Layer 3 of a small transformer language model trained on English Wikipedia (8 layers, counted from 0, width 128).
A neuron adds its activation times its output weights to the MLP's output. To switch it off is to set its activation to zero at one token and run the rest of the model.
A neuron's activation on a vector x is squared ReLU(weights . x), where the dot is the dot product.

Input weights of the MLP neurons that the questions are about. A number n stands for (n - 128) times 0.0038.
n22: 133, 133, 127, 116, 65, 87, 88, 171, 92, 158, 130, 118, 189, 168, 83, 134, 197, 163, 136, 175, 129, 111, 199, 137, 186, 166, 130, 121, 100, 174, 117, 65, 173, 118, 151, 163, 134, 199, 76, 156, 81, 94, 176, 114, 106, 107, 114, 95, 205, 125, 78, 130, 112, 81, 156, 140, 100, 136, 120, 62, 115, 171, 31, 136, 81, 123, 205, 130, 123, 116, 138, 103, 149, 148, 115, 140, 100, 122, 99, 148, 228, 65, 119, 128, 167, 158, 117, 153, 142, 214, 118, 128, 171, 64, 95, 173, 118, 156, 87, 122, 83, 103, 121, 93, 173, 130, 112, 90, 134, 146, 86, 188, 188, 138, 139, 138, 103, 210, 189, 156, 114, 119, 136, 120, 136, 96, 115, 128
n98: 156, 148, 82, 81, 77, 105, 87, 137, 136, 181, 120, 130, 103, 143, 47, 163, 82, 119, 112, 95, 126, 105, 65, 144, 113, 101, 165, 107, 157, 152, 138, 139, 121, 158, 138, 100, 127, 172, 93, 98, 184, 173, 72, 99, 118, 205, 197, 131, 179, 145, 166, 171, 184, 125, 178, 78, 205, 87, 134, 119, 152, 139, 147, 112, 108, 175, 71, 142, 143, 175, 200, 133, 133, 145, 154, 173, 149, 183, 69, 121, 138, 201, 157, 102, 119, 147, 142, 142, 189, 182, 120, 81, 93, 163, 56, 102, 128, 186, 161, 143, 150, 166, 89, 86, 130, 185, 145, 167, 143, 137, 87, 83, 99, 143, 198, 160, 117, 192, 177, 179, 100, 136, 83, 88, 134, 145, 126, 50
n150: 67, 167, 129, 140, 134, 207, 146, 119, 59, 166, 130, 164, 169, 77, 28, 151, 99, 66, 129, 102, 188, 108, 132, 181, 227, 99, 165, 187, 150, 218, 117, 85, 98, 144, 88, 137, 162, 185, 158, 223, 134, 105, 107, 155, 143, 139, 142, 132, 162, 105, 144, 156, 128, 101, 159, 146, 209, 152, 127, 78, 120, 145, 131, 129, 121, 97, 108, 86, 180, 77, 139, 129, 175, 167, 159, 85, 170, 140, 120, 81, 162, 144, 142, 107, 147, 121, 105, 88, 120, 154, 142, 70, 212, 106, 103, 148, 65, 166, 129, 178, 119, 193, 111, 191, 189, 63, 176, 82, 75, 113, 96, 91, 151, 202, 119, 182, 124, 138, 30, 68, 186, 195, 192, 99, 152, 150, 120, 95
n162: 134, 77, 115, 179, 117, 193, 46, 120, 110, 132, 97, 105, 175, 88, 119, 203, 176, 166, 126, 77, 77, 133, 78, 164, 111, 109, 124, 151, 94, 95, 164, 131, 50, 139, 81, 155, 155, 114, 139, 190, 104, 64, 172, 153, 188, 149, 79, 169, 122, 101, 155, 113, 52, 96, 103, 149, 98, 172, 64, 163, 124, 104, 37, 157, 170, 118, 134, 161, 151, 109, 140, 92, 92, 182, 180, 111, 172, 99, 115, 98, 166, 121, 113, 141, 82, 98, 94, 138, 65, 134, 143, 153, 127, 130, 155, 116, 150, 141, 114, 106, 126, 147, 126, 88, 183, 71, 138, 180, 115, 108, 70, 123, 143, 126, 154, 129, 141, 143, 103, 114, 153, 140, 122, 124, 139, 110, 91, 160
n331: 173, 173, 96, 158, 122, 179, 92, 128, 101, 192, 135, 125, 168, 96, 158, 159, 122, 164, 133, 135, 126, 93, 127, 167, 94, 148, 136, 157, 130, 136, 92, 142, 140, 194, 143, 162, 176, 117, 134, 159, 155, 106, 68, 126, 144, 152, 97, 132, 110, 89, 155, 99, 175, 107, 121, 138, 126, 176, 169, 169, 96, 178, 69, 153, 163, 117, 139, 140, 157, 143, 178, 185, 124, 84, 117, 166, 109, 64, 94, 139, 201, 153, 176, 167, 144, 101, 65, 52, 232, 102, 106, 96, 133, 141, 132, 127, 141, 123, 92, 222, 173, 140, 142, 87, 96, 67, 100, 121, 163, 140, 132, 53, 139, 95, 100, 109, 143, 148, 162, 143, 117, 176, 87, 168, 142, 126, 93, 134
n332: 184, 35, 123, 86, 120, 212, 41, 132, 140, 91, 112, 171, 110, 120, 8, 177, 138, 129, 120, 122, 137, 78, 101, 159, 102, 116, 126, 149, 98, 152, 135, 69, 154, 118, 101, 119, 78, 119, 113, 122, 165, 136, 72, 86, 129, 99, 47, 76, 115, 95, 87, 144, 185, 113, 68, 131, 150, 196, 100, 139, 139, 121, 60, 171, 128, 122, 123, 116, 107, 115, 107, 173, 159, 146, 194, 90, 150, 89, 112, 83, 130, 158, 54, 69, 98, 127, 113, 119, 140, 157, 54, 135, 170, 90, 162, 96, 60, 112, 121, 181, 112, 128, 194, 165, 170, 75, 199, 126, 94, 149, 165, 154, 193, 129, 130, 206, 165, 107, 132, 106, 99, 120, 114, 85, 111, 100, 141, 117
n440: 127, 169, 65, 109, 134, 123, 116, 145, 100, 147, 105, 142, 102, 141, 165, 97, 112, 146, 68, 153, 62, 151, 156, 130, 80, 144, 152, 233, 150, 112, 160, 118, 102, 171, 179, 92, 80, 120, 113, 152, 74, 217, 40, 172, 73, 115, 86, 122, 189, 149, 71, 133, 92, 46, 192, 159, 164, 77, 116, 134, 194, 191, 163, 124, 197, 96, 124, 138, 163, 176, 98, 128, 129, 134, 76, 139, 136, 88, 139, 58, 212, 132, 187, 88, 118, 203, 106, 123, 148, 136, 95, 182, 95, 57, 99, 88, 104, 101, 146, 110, 47, 190, 76, 178, 112, 72, 143, 151, 89, 184, 123, 113, 52, 89, 107, 233, 155, 127, 127, 137, 170, 154, 56, 163, 163, 115, 115, 129
n455: 141, 147, 155, 148, 89, 120, 94, 38, 86, 122, 111, 138, 102, 94, 136, 103, 173, 117, 123, 174, 99, 107, 129, 178, 121, 123, 128, 165, 157, 89, 76, 153, 185, 101, 167, 129, 183, 112, 143, 25, 161, 198, 100, 109, 122, 124, 109, 107, 148, 192, 82, 81, 189, 129, 182, 178, 175, 138, 90, 63, 102, 157, 123, 102, 124, 205, 106, 125, 107, 103, 134, 100, 81, 142, 66, 99, 119, 128, 71, 112, 146, 117, 138, 157, 66, 89, 110, 122, 101, 175, 153, 140, 102, 88, 161, 132, 127, 149, 200, 82, 73, 111, 99, 115, 183, 69, 106, 130, 105, 145, 122, 84, 129, 178, 158, 135, 168, 101, 206, 126, 104, 76, 75, 119, 128, 84, 103, 110

Output weights of the MLP neurons that the questions are about. A number n stands for (n - 128) times 0.0039.
n22: 144, 194, 125, 107, 103, 146, 59, 59, 153, 112, 122, 125, 90, 160, 153, 81, 110, 108, 128, 121, 103, 128, 113, 88, 85, 130, 80, 116, 113, 170, 108, 161, 110, 147, 57, 127, 110, 129, 167, 95, 135, 45, 135, 103, 80, 137, 115, 218, 70, 127, 125, 164, 156, 228, 167, 120, 129, 135, 131, 148, 116, 117, 190, 105, 124, 113, 100, 127, 123, 144, 97, 154, 124, 133, 127, 118, 153, 137, 100, 141, 88, 118, 148, 78, 126, 156, 105, 156, 145, 137, 89, 161, 116, 100, 137, 106, 117, 81, 140, 106, 150, 169, 175, 135, 112, 170, 110, 139, 89, 103, 92, 153, 62, 93, 150, 95, 127, 135, 89, 134, 99, 201, 162, 120, 114, 237, 250, 136
n98: 95, 128, 175, 89, 69, 159, 176, 88, 146, 75, 84, 109, 112, 72, 113, 106, 145, 134, 178, 159, 99, 136, 187, 149, 143, 155, 82, 96, 108, 135, 108, 45, 66, 122, 98, 137, 135, 112, 155, 122, 113, 130, 85, 101, 110, 146, 62, 108, 112, 79, 55, 131, 117, 186, 109, 120, 106, 100, 128, 163, 159, 58, 114, 88, 192, 195, 158, 127, 121, 105, 121, 179, 117, 163, 109, 110, 145, 107, 134, 181, 125, 81, 126, 82, 137, 119, 160, 149, 65, 121, 157, 131, 184, 137, 164, 143, 95, 61, 114, 124, 116, 137, 128, 136, 84, 111, 114, 109, 78, 140, 110, 106, 175, 159, 172, 166, 97, 81, 99, 66, 128, 128, 182, 107, 102, 128, 159, 141
n150: 204, 138, 187, 140, 105, 121, 172, 131, 167, 161, 111, 152, 170, 89, 158, 16, 103, 59, 124, 116, 146, 67, 114, 119, 127, 145, 147, 190, 81, 87, 100, 109, 125, 94, 168, 117, 134, 127, 102, 88, 164, 118, 150, 144, 139, 160, 104, 91, 149, 59, 138, 125, 141, 71, 95, 116, 95, 160, 104, 181, 82, 159, 150, 102, 183, 145, 161, 103, 110, 93, 81, 97, 105, 82, 143, 80, 101, 150, 143, 139, 81, 135, 100, 132, 153, 77, 101, 131, 138, 136, 152, 115, 116, 124, 125, 49, 84, 149, 101, 147, 84, 91, 118, 207, 148, 154, 88, 84, 108, 176, 159, 130, 119, 151, 163, 155, 130, 113, 132, 169, 130, 95, 93, 114, 203, 172, 189, 150
n162: 103, 154, 139, 9, 154, 106, 174, 125, 105, 113, 121, 137, 138, 160, 129, 113, 107, 90, 173, 146, 189, 162, 155, 94, 134, 128, 148, 138, 178, 124, 73, 148, 194, 128, 122, 123, 110, 153, 114, 134, 131, 155, 120, 94, 108, 115, 158, 110, 137, 160, 132, 137, 152, 132, 143, 114, 113, 134, 192, 106, 173, 144, 154, 116, 87, 146, 88, 109, 141, 198, 129, 138, 123, 94, 78, 176, 108, 144, 146, 167, 87, 110, 37, 82, 123, 153, 155, 157, 162, 117, 147, 127, 173, 156, 111, 153, 115, 155, 133, 158, 126, 102, 157, 126, 111, 129, 118, 70, 126, 147, 127, 122, 98, 116, 96, 105, 126, 81, 160, 129, 74, 100, 130, 124, 66, 130, 169, 95
n331: 187, 181, 128, 100, 179, 78, 152, 130, 151, 101, 133, 191, 167, 91, 136, 119, 122, 136, 177, 103, 142, 164, 127, 123, 155, 86, 118, 113, 166, 159, 146, 147, 68, 146, 114, 168, 54, 113, 148, 100, 121, 135, 84, 130, 105, 214, 127, 166, 125, 118, 129, 91, 68, 96, 126, 112, 93, 153, 79, 121, 157, 158, 114, 158, 102, 99, 103, 90, 163, 117, 145, 168, 110, 112, 89, 148, 75, 141, 117, 162, 99, 119, 108, 120, 145, 117, 128, 173, 95, 134, 79, 97, 164, 161, 130, 180, 152, 36, 115, 111, 152, 122, 123, 165, 193, 160, 89, 170, 113, 111, 121, 94, 100, 91, 63, 142, 88, 108, 142, 185, 46, 125, 170, 109, 147, 101, 127, 160
n332: 118, 91, 196, 135, 167, 107, 173, 73, 137, 160, 123, 137, 136, 149, 146, 107, 134, 126, 107, 145, 142, 108, 146, 81, 120, 125, 144, 203, 124, 105, 87, 124, 87, 103, 145, 235, 83, 109, 69, 110, 104, 164, 117, 130, 147, 139, 148, 115, 159, 147, 76, 142, 134, 94, 143, 59, 134, 134, 106, 111, 144, 173, 140, 106, 108, 68, 137, 53, 60, 154, 142, 102, 155, 98, 199, 139, 130, 123, 168, 77, 127, 156, 144, 154, 86, 126, 104, 91, 134, 125, 224, 75, 136, 144, 143, 149, 158, 109, 120, 115, 158, 205, 140, 187, 105, 95, 98, 105, 72, 130, 153, 126, 110, 82, 139, 81, 130, 85, 123, 139, 90, 87, 139, 113, 30, 140, 153, 133
n440: 91, 78, 159, 177, 109, 97, 165, 176, 140, 161, 146, 173, 112, 108, 166, 57, 150, 96, 114, 96, 90, 152, 85, 141, 63, 206, 162, 153, 113, 88, 119, 162, 108, 108, 201, 87, 112, 184, 118, 112, 119, 97, 155, 110, 186, 142, 188, 60, 164, 101, 165, 152, 125, 196, 118, 78, 119, 134, 154, 124, 128, 91, 83, 137, 60, 83, 115, 115, 140, 83, 148, 183, 115, 174, 156, 153, 111, 88, 112, 143, 165, 201, 61, 96, 163, 107, 150, 120, 199, 144, 101, 129, 89, 136, 49, 96, 59, 83, 203, 145, 101, 119, 157, 156, 90, 200, 118, 134, 122, 151, 82, 216, 146, 116, 91, 87, 146, 86, 102, 93, 105, 144, 199, 118, 208, 145, 171, 121
n455: 170, 141, 48, 209, 67, 177, 124, 84, 140, 120, 142, 171, 152, 115, 113, 167, 140, 161, 134, 104, 170, 152, 88, 203, 107, 159, 139, 82, 97, 137, 99, 126, 119, 153, 99, 144, 98, 134, 183, 133, 56, 86, 153, 183, 178, 115, 140, 169, 62, 118, 84, 130, 69, 131, 97, 86, 102, 112, 165, 157, 90, 175, 131, 122, 141, 51, 172, 121, 123, 143, 95, 137, 163, 85, 165, 107, 181, 117, 190, 126, 93, 170, 150, 139, 207, 143, 163, 120, 184, 139, 156, 140, 148, 155, 162, 83, 130, 154, 83, 133, 165, 157, 106, 86, 156, 159, 84, 128, 164, 77, 101, 128, 167, 85, 93, 173, 88, 113, 88, 141, 81, 132, 76, 137, 125, 133, 147, 118

Each question names a token from some text and the token that comes next. It shows the vector x that enters the MLP there. A number n stands for (n - 128) times 0.067.

Then comes g, the gradient of the next token's log-probability with respect to the MLP's output, scaled to length 1. A neuron's effect is roughly proportional to its activation times (output weights . g). A number n stands for (n - 128) times 0.0027.

" C", then "oll"
x: 149, 120, 159, 120, 114, 127, 142, 166, 122, 128, 123, 143, 125, 126, 110, 138, 146, 120, 107, 130, 152, 118, 148, 115, 148, 116, 137, 128, 170, 139, 100, 133, 109, 131, 118, 144, 119, 123, 135, 142, 131, 157, 133, 139, 103, 140, 125, 167, 129, 133, 125, 130, 135, 126, 129, 126, 129, 137, 123, 147, 116, 141, 124, 118, 127, 115, 134, 140, 123, 103, 137, 140, 146, 141, 102, 117, 155, 142, 136, 126, 114, 126, 125, 141, 145, 111, 144, 140, 114, 133, 142, 126, 147, 134, 98, 139, 120, 130, 118, 142, 126, 119, 113, 119, 131, 127, 93, 101, 131, 103, 113, 131, 113, 134, 133, 133, 109, 117, 139, 123, 87, 123, 108, 124, 109, 129, 128, 120
g: 119, 88, 112, 149, 125, 101, 136, 83, 152, 131, 132, 169, 119, 112, 145, 127, 160, 159, 64, 108, 94, 63, 191, 142, 98, 186, 77, 123, 80, 133, 137, 113, 125, 174, 182, 110, 150, 139, 106, 77, 149, 95, 141, 173, 58, 127, 106, 109, 100, 136, 96, 91, 140, 61, 125, 86, 92, 89, 92, 120, 184, 137, 209, 128, 144, 108, 155, 140, 120, 97, 93, 144, 163, 53, 129, 151, 125, 110, 132, 87, 134, 170, 140, 131, 115, 108, 187, 101, 144, 145, 70, 93, 126, 121, 148, 185, 153, 124, 134, 131, 123, 147, 149, 108, 152, 82, 98, 149, 137, 120, 129, 126, 119, 140, 160, 155, 126, 87, 166, 57, 103, 119, 127, 113, 189, 114, 178, 34
Switching off which neuron hurts the next token most? n150

"ry", then " f"
x: 151, 120, 158, 130, 106, 123, 145, 145, 104, 145, 93, 117, 130, 121, 144, 122, 123, 132, 109, 133, 125, 114, 138, 145, 124, 122, 140, 126, 132, 106, 131, 142, 124, 125, 102, 149, 109, 111, 138, 122, 160, 131, 138, 136, 137, 134, 132, 142, 131, 146, 125, 142, 120, 140, 101, 137, 133, 132, 133, 112, 83, 118, 133, 117, 107, 138, 140, 128, 123, 137, 117, 142, 103, 135, 126, 108, 153, 113, 126, 133, 120, 127, 124, 113, 133, 129, 113, 144, 136, 126, 160, 149, 102, 123, 123, 140, 139, 142, 130, 127, 133, 130, 127, 107, 121, 107, 122, 119, 148, 110, 125, 110, 103, 124, 90, 134, 111, 117, 129, 149, 133, 112, 108, 130, 111, 149, 147, 143
g: 161, 116, 115, 213, 134, 137, 122, 136, 139, 88, 110, 115, 155, 107, 155, 133, 129, 116, 77, 147, 132, 124, 102, 140, 77, 108, 111, 145, 145, 164, 159, 149, 143, 167, 124, 154, 174, 144, 178, 244, 144, 108, 101, 139, 94, 123, 96, 165, 144, 112, 146, 118, 139, 198, 182, 101, 197, 91, 137, 181, 154, 126, 135, 143, 141, 93, 117, 103, 182, 141, 142, 193, 161, 131, 155, 142, 168, 126, 120, 115, 112, 67, 95, 148, 174, 69, 112, 129, 154, 155, 181, 128, 101, 101, 202, 83, 117, 108, 167, 74, 153, 135, 129, 133, 165, 102, 153, 86, 179, 75, 85, 151, 104, 123, 168, 171, 176, 114, 122, 121, 125, 118, 117, 107, 98, 177, 93, 112
Switching off which neuron hurts the next token most? n455

"ic", then "le,"
x: 140, 100, 147, 112, 123, 135, 124, 147, 133, 131, 137, 109, 115, 150, 131, 127, 128, 110, 114, 149, 100, 101, 129, 122, 114, 104, 142, 104, 145, 140, 124, 158, 113, 134, 128, 164, 106, 79, 135, 129, 149, 126, 140, 124, 133, 132, 114, 148, 135, 127, 135, 155, 137, 147, 146, 109, 107, 125, 135, 140, 139, 120, 105, 117, 137, 116, 145, 141, 116, 150, 128, 118, 122, 140, 127, 118, 162, 136, 123, 157, 108, 123, 134, 145, 148, 144, 120, 126, 141, 130, 126, 122, 134, 139, 127, 111, 102, 122, 132, 113, 128, 135, 126, 102, 116, 126, 127, 118, 113, 114, 133, 127, 114, 132, 146, 121, 112, 140, 123, 148, 112, 120, 129, 121, 105, 137, 136, 132
g: 117, 187, 169, 105, 186, 74, 134, 143, 130, 90, 133, 81, 98, 115, 138, 178, 69, 76, 130, 103, 123, 198, 123, 141, 131, 87, 97, 151, 85, 127, 174, 110, 122, 113, 133, 178, 136, 201, 61, 122, 74, 138, 122, 103, 107, 134, 127, 61, 119, 148, 131, 105, 92, 121, 175, 187, 125, 121, 140, 157, 144, 153, 130, 143, 124, 196, 137, 201, 100, 131, 78, 175, 96, 176, 124, 107, 121, 112, 168, 156, 131, 83, 85, 164, 150, 88, 91, 126, 102, 103, 174, 109, 110, 107, 109, 124, 103, 151, 129, 150, 97, 75, 120, 106, 126, 149, 121, 142, 55, 94, 160, 135, 139, 79, 78, 187, 171, 147, 138, 122, 166, 102, 153, 86, 119, 147, 131, 163
Switching off which neuron hurts the next token most? n98

" (C", then "C"
x: 150, 140, 130, 103, 120, 117, 168, 144, 127, 133, 113, 140, 128, 131, 119, 123, 145, 113, 124, 118, 137, 116, 148, 141, 137, 136, 115, 139, 147, 133, 84, 124, 129, 126, 123, 152, 110, 111, 132, 134, 140, 159, 139, 115, 123, 152, 152, 154, 136, 137, 127, 133, 113, 136, 147, 135, 132, 122, 124, 133, 107, 104, 114, 121, 133, 140, 136, 125, 120, 139, 130, 114, 128, 139, 127, 117, 157, 142, 128, 130, 104, 139, 113, 136, 151, 133, 134, 133, 131, 141, 153, 128, 153, 140, 108, 119, 121, 135, 112, 130, 143, 135, 151, 144, 111, 120, 131, 87, 134, 125, 106, 114, 129, 130, 118, 117, 107, 141, 127, 100, 93, 117, 110, 127, 111, 115, 122, 116
g: 62, 143, 169, 146, 154, 158, 64, 116, 108, 100, 113, 133, 91, 104, 97, 146, 102, 139, 116, 104, 103, 151, 175, 108, 192, 165, 44, 152, 102, 153, 186, 136, 162, 112, 120, 177, 168, 185, 145, 151, 131, 119, 75, 122, 177, 140, 153, 80, 114, 95, 127, 137, 123, 114, 86, 138, 180, 158, 125, 142, 160, 91, 214, 196, 170, 148, 140, 131, 116, 119, 152, 141, 187, 134, 127, 133, 76, 148, 110, 132, 151, 186, 73, 79, 98, 110, 195, 92, 145, 165, 124, 124, 169, 87, 139, 126, 161, 127, 98, 115, 125, 109, 134, 125, 143, 121, 105, 119, 159, 202, 107, 134, 163, 180, 148, 120, 136, 105, 167, 137, 115, 125, 105, 80, 178, 166, 153, 164
Switching off which neuron hurts the next token most? n98

"ion", then " of"
x: 153, 114, 131, 107, 124, 113, 139, 140, 115, 129, 105, 113, 127, 138, 123, 137, 128, 123, 132, 130, 108, 162, 115, 119, 126, 119, 115, 144, 143, 122, 123, 135, 118, 128, 106, 184, 98, 104, 143, 110, 130, 127, 131, 132, 116, 129, 110, 151, 124, 123, 163, 128, 131, 134, 119, 141, 140, 118, 104, 132, 103, 142, 122, 139, 113, 133, 125, 124, 153, 112, 148, 126, 112, 138, 112, 119, 161, 132, 128, 150, 146, 121, 106, 119, 119, 131, 110, 142, 145, 127, 171, 158, 122, 140, 102, 139, 123, 128, 117, 141, 121, 126, 121, 115, 133, 142, 127, 128, 140, 125, 127, 118, 112, 125, 122, 135, 125, 123, 125, 153, 118, 119, 125, 146, 113, 146, 132, 136
g: 129, 88, 134, 174, 200, 133, 156, 96, 109, 156, 137, 110, 108, 131, 129, 94, 108, 37, 172, 141, 102, 115, 89, 110, 154, 106, 183, 98, 145, 84, 113, 170, 122, 97, 90, 124, 138, 123, 115, 136, 129, 102, 114, 98, 151, 108, 168, 129, 190, 168, 145, 93, 122, 82, 103, 121, 156, 158, 137, 66, 120, 143, 199, 147, 75, 85, 132, 79, 87, 116, 82, 95, 42, 111, 123, 165, 116, 124, 149, 63, 157, 121, 149, 139, 120, 121, 158, 141, 191, 147, 131, 167, 142, 128, 124, 132, 177, 159, 136, 145, 126, 120, 101, 148, 73, 159, 121, 164, 219, 149, 134, 96, 98, 100, 164, 141, 111, 149, 212, 143, 112, 153, 93, 165, 149, 156, 114, 90
Which neuron, switched off, raises the next token's probability most? n98

"ed", then " by"
x: 126, 121, 140, 125, 126, 127, 137, 145, 134, 145, 140, 119, 116, 125, 135, 139, 127, 131, 169, 119, 131, 135, 122, 151, 131, 125, 126, 120, 143, 126, 100, 143, 115, 111, 114, 133, 120, 129, 152, 136, 145, 112, 134, 93, 110, 115, 134, 119, 119, 142, 129, 116, 95, 137, 130, 135, 128, 142, 124, 139, 84, 117, 111, 122, 105, 121, 157, 117, 107, 127, 122, 116, 97, 123, 130, 131, 156, 115, 124, 131, 139, 120, 147, 168, 151, 140, 100, 124, 145, 111, 164, 146, 124, 116, 140, 112, 129, 110, 130, 135, 121, 134, 135, 123, 135, 140, 143, 123, 127, 123, 102, 123, 129, 135, 113, 104, 132, 122, 121, 135, 135, 141, 136, 158, 107, 140, 139, 139
g: 83, 89, 114, 112, 122, 92, 153, 161, 74, 135, 195, 140, 124, 155, 162, 123, 89, 137, 107, 116, 142, 154, 113, 154, 128, 80, 124, 119, 64, 83, 144, 113, 113, 149, 174, 103, 97, 232, 88, 147, 131, 140, 107, 97, 149, 103, 142, 131, 126, 163, 92, 74, 95, 73, 169, 109, 125, 101, 151, 159, 116, 172, 163, 73, 152, 121, 123, 146, 65, 109, 151, 105, 64, 123, 165, 136, 111, 128, 108, 106, 159, 96, 128, 142, 147, 60, 86, 87, 104, 140, 66, 185, 151, 182, 139, 61, 146, 94, 165, 173, 152, 161, 132, 149, 76, 141, 142, 125, 127, 189, 110, 181, 103, 133, 190, 103, 162, 96, 144, 103, 119, 148, 119, 132, 151, 105, 96, 142
Which neuron, switched off, raises the next token's probability most? n331

"ach", then "ine"
x: 105, 155, 139, 90, 126, 148, 151, 153, 109, 145, 115, 128, 120, 134, 142, 118, 105, 119, 125, 106, 90, 145, 125, 112, 119, 118, 131, 118, 119, 136, 144, 118, 117, 118, 134, 157, 89, 113, 123, 133, 140, 112, 117, 154, 104, 114, 123, 141, 115, 136, 138, 129, 128, 140, 143, 119, 120, 112, 142, 139, 105, 117, 127, 136, 133, 129, 99, 113, 141, 135, 117, 123, 113, 104, 113, 119, 141, 151, 131, 113, 110, 121, 116, 126, 127, 126, 129, 134, 113, 141, 108, 110, 104, 140, 113, 102, 118, 141, 130, 135, 114, 142, 130, 106, 109, 121, 115, 121, 112, 125, 134, 133, 96, 131, 117, 135, 130, 118, 124, 151, 125, 145, 124, 119, 114, 115, 135, 142
g: 142, 147, 142, 116, 128, 120, 55, 122, 112, 123, 156, 117, 130, 153, 165, 120, 173, 84, 159, 162, 60, 180, 104, 162, 137, 183, 131, 118, 139, 128, 92, 119, 178, 118, 90, 125, 160, 140, 61, 160, 157, 127, 156, 133, 170, 149, 86, 157, 120, 121, 183, 145, 93, 111, 120, 156, 113, 105, 149, 122, 131, 145, 153, 65, 171, 141, 135, 98, 138, 73, 131, 160, 83, 179, 192, 116, 93, 160, 119, 121, 119, 98, 75, 161, 94, 126, 111, 97, 95, 149, 162, 66, 37, 159, 159, 114, 149, 128, 116, 189, 141, 137, 98, 151, 147, 144, 130, 161, 75, 149, 122, 107, 113, 171, 128, 175, 162, 126, 165, 243, 126, 155, 130, 151, 89, 115, 97, 108
Which neuron, switched off, raises the next token's probability most? n440

",", then " e"
x: 121, 128, 139, 108, 127, 139, 131, 138, 126, 120, 135, 118, 125, 109, 123, 113, 120, 125, 116, 137, 140, 150, 111, 119, 133, 130, 139, 136, 135, 134, 124, 112, 135, 117, 118, 174, 117, 117, 133, 140, 138, 126, 156, 162, 118, 166, 107, 127, 124, 136, 111, 112, 126, 136, 131, 155, 152, 115, 98, 134, 116, 103, 121, 134, 127, 130, 133, 102, 97, 119, 102, 120, 118, 142, 133, 125, 149, 132, 138, 127, 127, 109, 110, 137, 131, 118, 123, 134, 122, 135, 195, 147, 141, 122, 122, 118, 106, 139, 102, 124, 123, 133, 126, 152, 124, 122, 137, 132, 119, 125, 134, 128, 129, 139, 127, 122, 138, 130, 112, 126, 122, 129, 140, 130, 87, 127, 141, 125
g: 130, 162, 78, 143, 162, 156, 99, 102, 131, 143, 143, 163, 135, 91, 46, 110, 114, 84, 127, 141, 167, 69, 96, 165, 176, 119, 92, 172, 153, 136, 82, 98, 138, 111, 107, 88, 155, 148, 85, 179, 89, 137, 118, 131, 100, 115, 147, 132, 157, 118, 188, 135, 175, 131, 157, 155, 118, 85, 101, 158, 133, 149, 74, 140, 200, 177, 196, 111, 145, 146, 116, 124, 131, 158, 138, 128, 104, 88, 173, 95, 150, 203, 117, 93, 123, 132, 76, 135, 118, 150, 150, 138, 83, 62, 107, 105, 157, 137, 116, 154, 125, 142, 95, 120, 123, 177, 193, 181, 82, 178, 161, 162, 183, 116, 136, 198, 147, 125, 152, 151, 124, 102, 140, 75, 111, 168, 142, 95
Switching off which neuron hurts the next token most? n150

" College", then " and"
x: 137, 110, 144, 112, 117, 108, 141, 147, 124, 139, 104, 121, 125, 109, 134, 122, 150, 136, 121, 131, 108, 145, 128, 119, 108, 122, 127, 131, 159, 144, 128, 141, 121, 117, 116, 153, 109, 97, 145, 135, 138, 150, 138, 157, 136, 132, 122, 133, 156, 130, 153, 146, 138, 122, 131, 134, 133, 133, 112, 140, 120, 123, 159, 139, 121, 123, 132, 105, 120, 134, 145, 148, 131, 137, 129, 117, 148, 118, 107, 118, 115, 122, 118, 133, 126, 130, 136, 137, 142, 140, 182, 131, 117, 121, 105, 98, 125, 127, 104, 135, 157, 133, 116, 128, 122, 147, 114, 122, 141, 122, 128, 119, 136, 152, 136, 119, 104, 118, 148, 138, 151, 138, 120, 133, 108, 152, 127, 133
g: 123, 134, 90, 88, 59, 170, 108, 136, 101, 101, 116, 123, 115, 154, 154, 79, 90, 186, 92, 122, 150, 177, 152, 167, 183, 130, 135, 137, 126, 179, 130, 91, 104, 159, 108, 106, 123, 181, 171, 127, 191, 141, 163, 122, 81, 140, 119, 109, 168, 60, 78, 136, 115, 168, 154, 162, 126, 148, 90, 216, 165, 96, 62, 141, 182, 144, 149, 128, 143, 120, 143, 161, 142, 133, 109, 90, 164, 130, 145, 193, 150, 102, 109, 111, 93, 108, 101, 112, 124, 160, 184, 132, 173, 100, 114, 115, 106, 78, 129, 55, 116, 98, 125, 102, 143, 77, 75, 127, 65, 133, 135, 141, 89, 154, 102, 96, 124, 117, 72, 117, 139, 164, 161, 79, 107, 103, 110, 155
Switching off which neuron hurts the next token most? n98

"ey", then "ard"
x: 154, 145, 122, 112, 135, 124, 130, 124, 107, 151, 109, 116, 128, 144, 138, 123, 125, 129, 132, 123, 135, 129, 129, 116, 106, 102, 123, 121, 148, 124, 117, 133, 114, 124, 113, 159, 107, 115, 142, 138, 155, 127, 138, 150, 143, 130, 138, 136, 132, 121, 138, 114, 139, 128, 114, 138, 110, 137, 127, 138, 98, 145, 131, 138, 116, 130, 121, 129, 152, 118, 129, 122, 101, 138, 127, 101, 143, 112, 122, 122, 144, 136, 137, 124, 162, 144, 117, 136, 145, 118, 134, 137, 113, 127, 105, 140, 113, 132, 112, 146, 146, 136, 127, 117, 119, 107, 126, 108, 132, 116, 116, 112, 114, 129, 106, 116, 133, 115, 115, 162, 139, 94, 101, 150, 93, 145, 155, 145
g: 150, 97, 83, 143, 199, 114, 155, 155, 100, 117, 128, 142, 141, 145, 154, 104, 127, 98, 144, 110, 144, 79, 150, 126, 140, 125, 143, 104, 132, 108, 115, 153, 129, 94, 122, 115, 115, 147, 91, 132, 173, 177, 28, 197, 170, 185, 149, 115, 101, 127, 125, 123, 117, 119, 132, 89, 122, 164, 156, 190, 119, 178, 105, 119, 104, 109, 194, 109, 80, 113, 110, 150, 210, 172, 37, 139, 81, 140, 153, 128, 159, 156, 118, 134, 144, 109, 111, 134, 205, 103, 77, 73, 149, 81, 149, 119, 145, 102, 116, 94, 135, 145, 71, 85, 139, 66, 131, 101, 131, 107, 93, 184, 89, 151, 100, 145, 136, 158, 129, 104, 126, 118, 126, 169, 100, 126, 174, 67
Switching off which neuron hurts the next token most? n331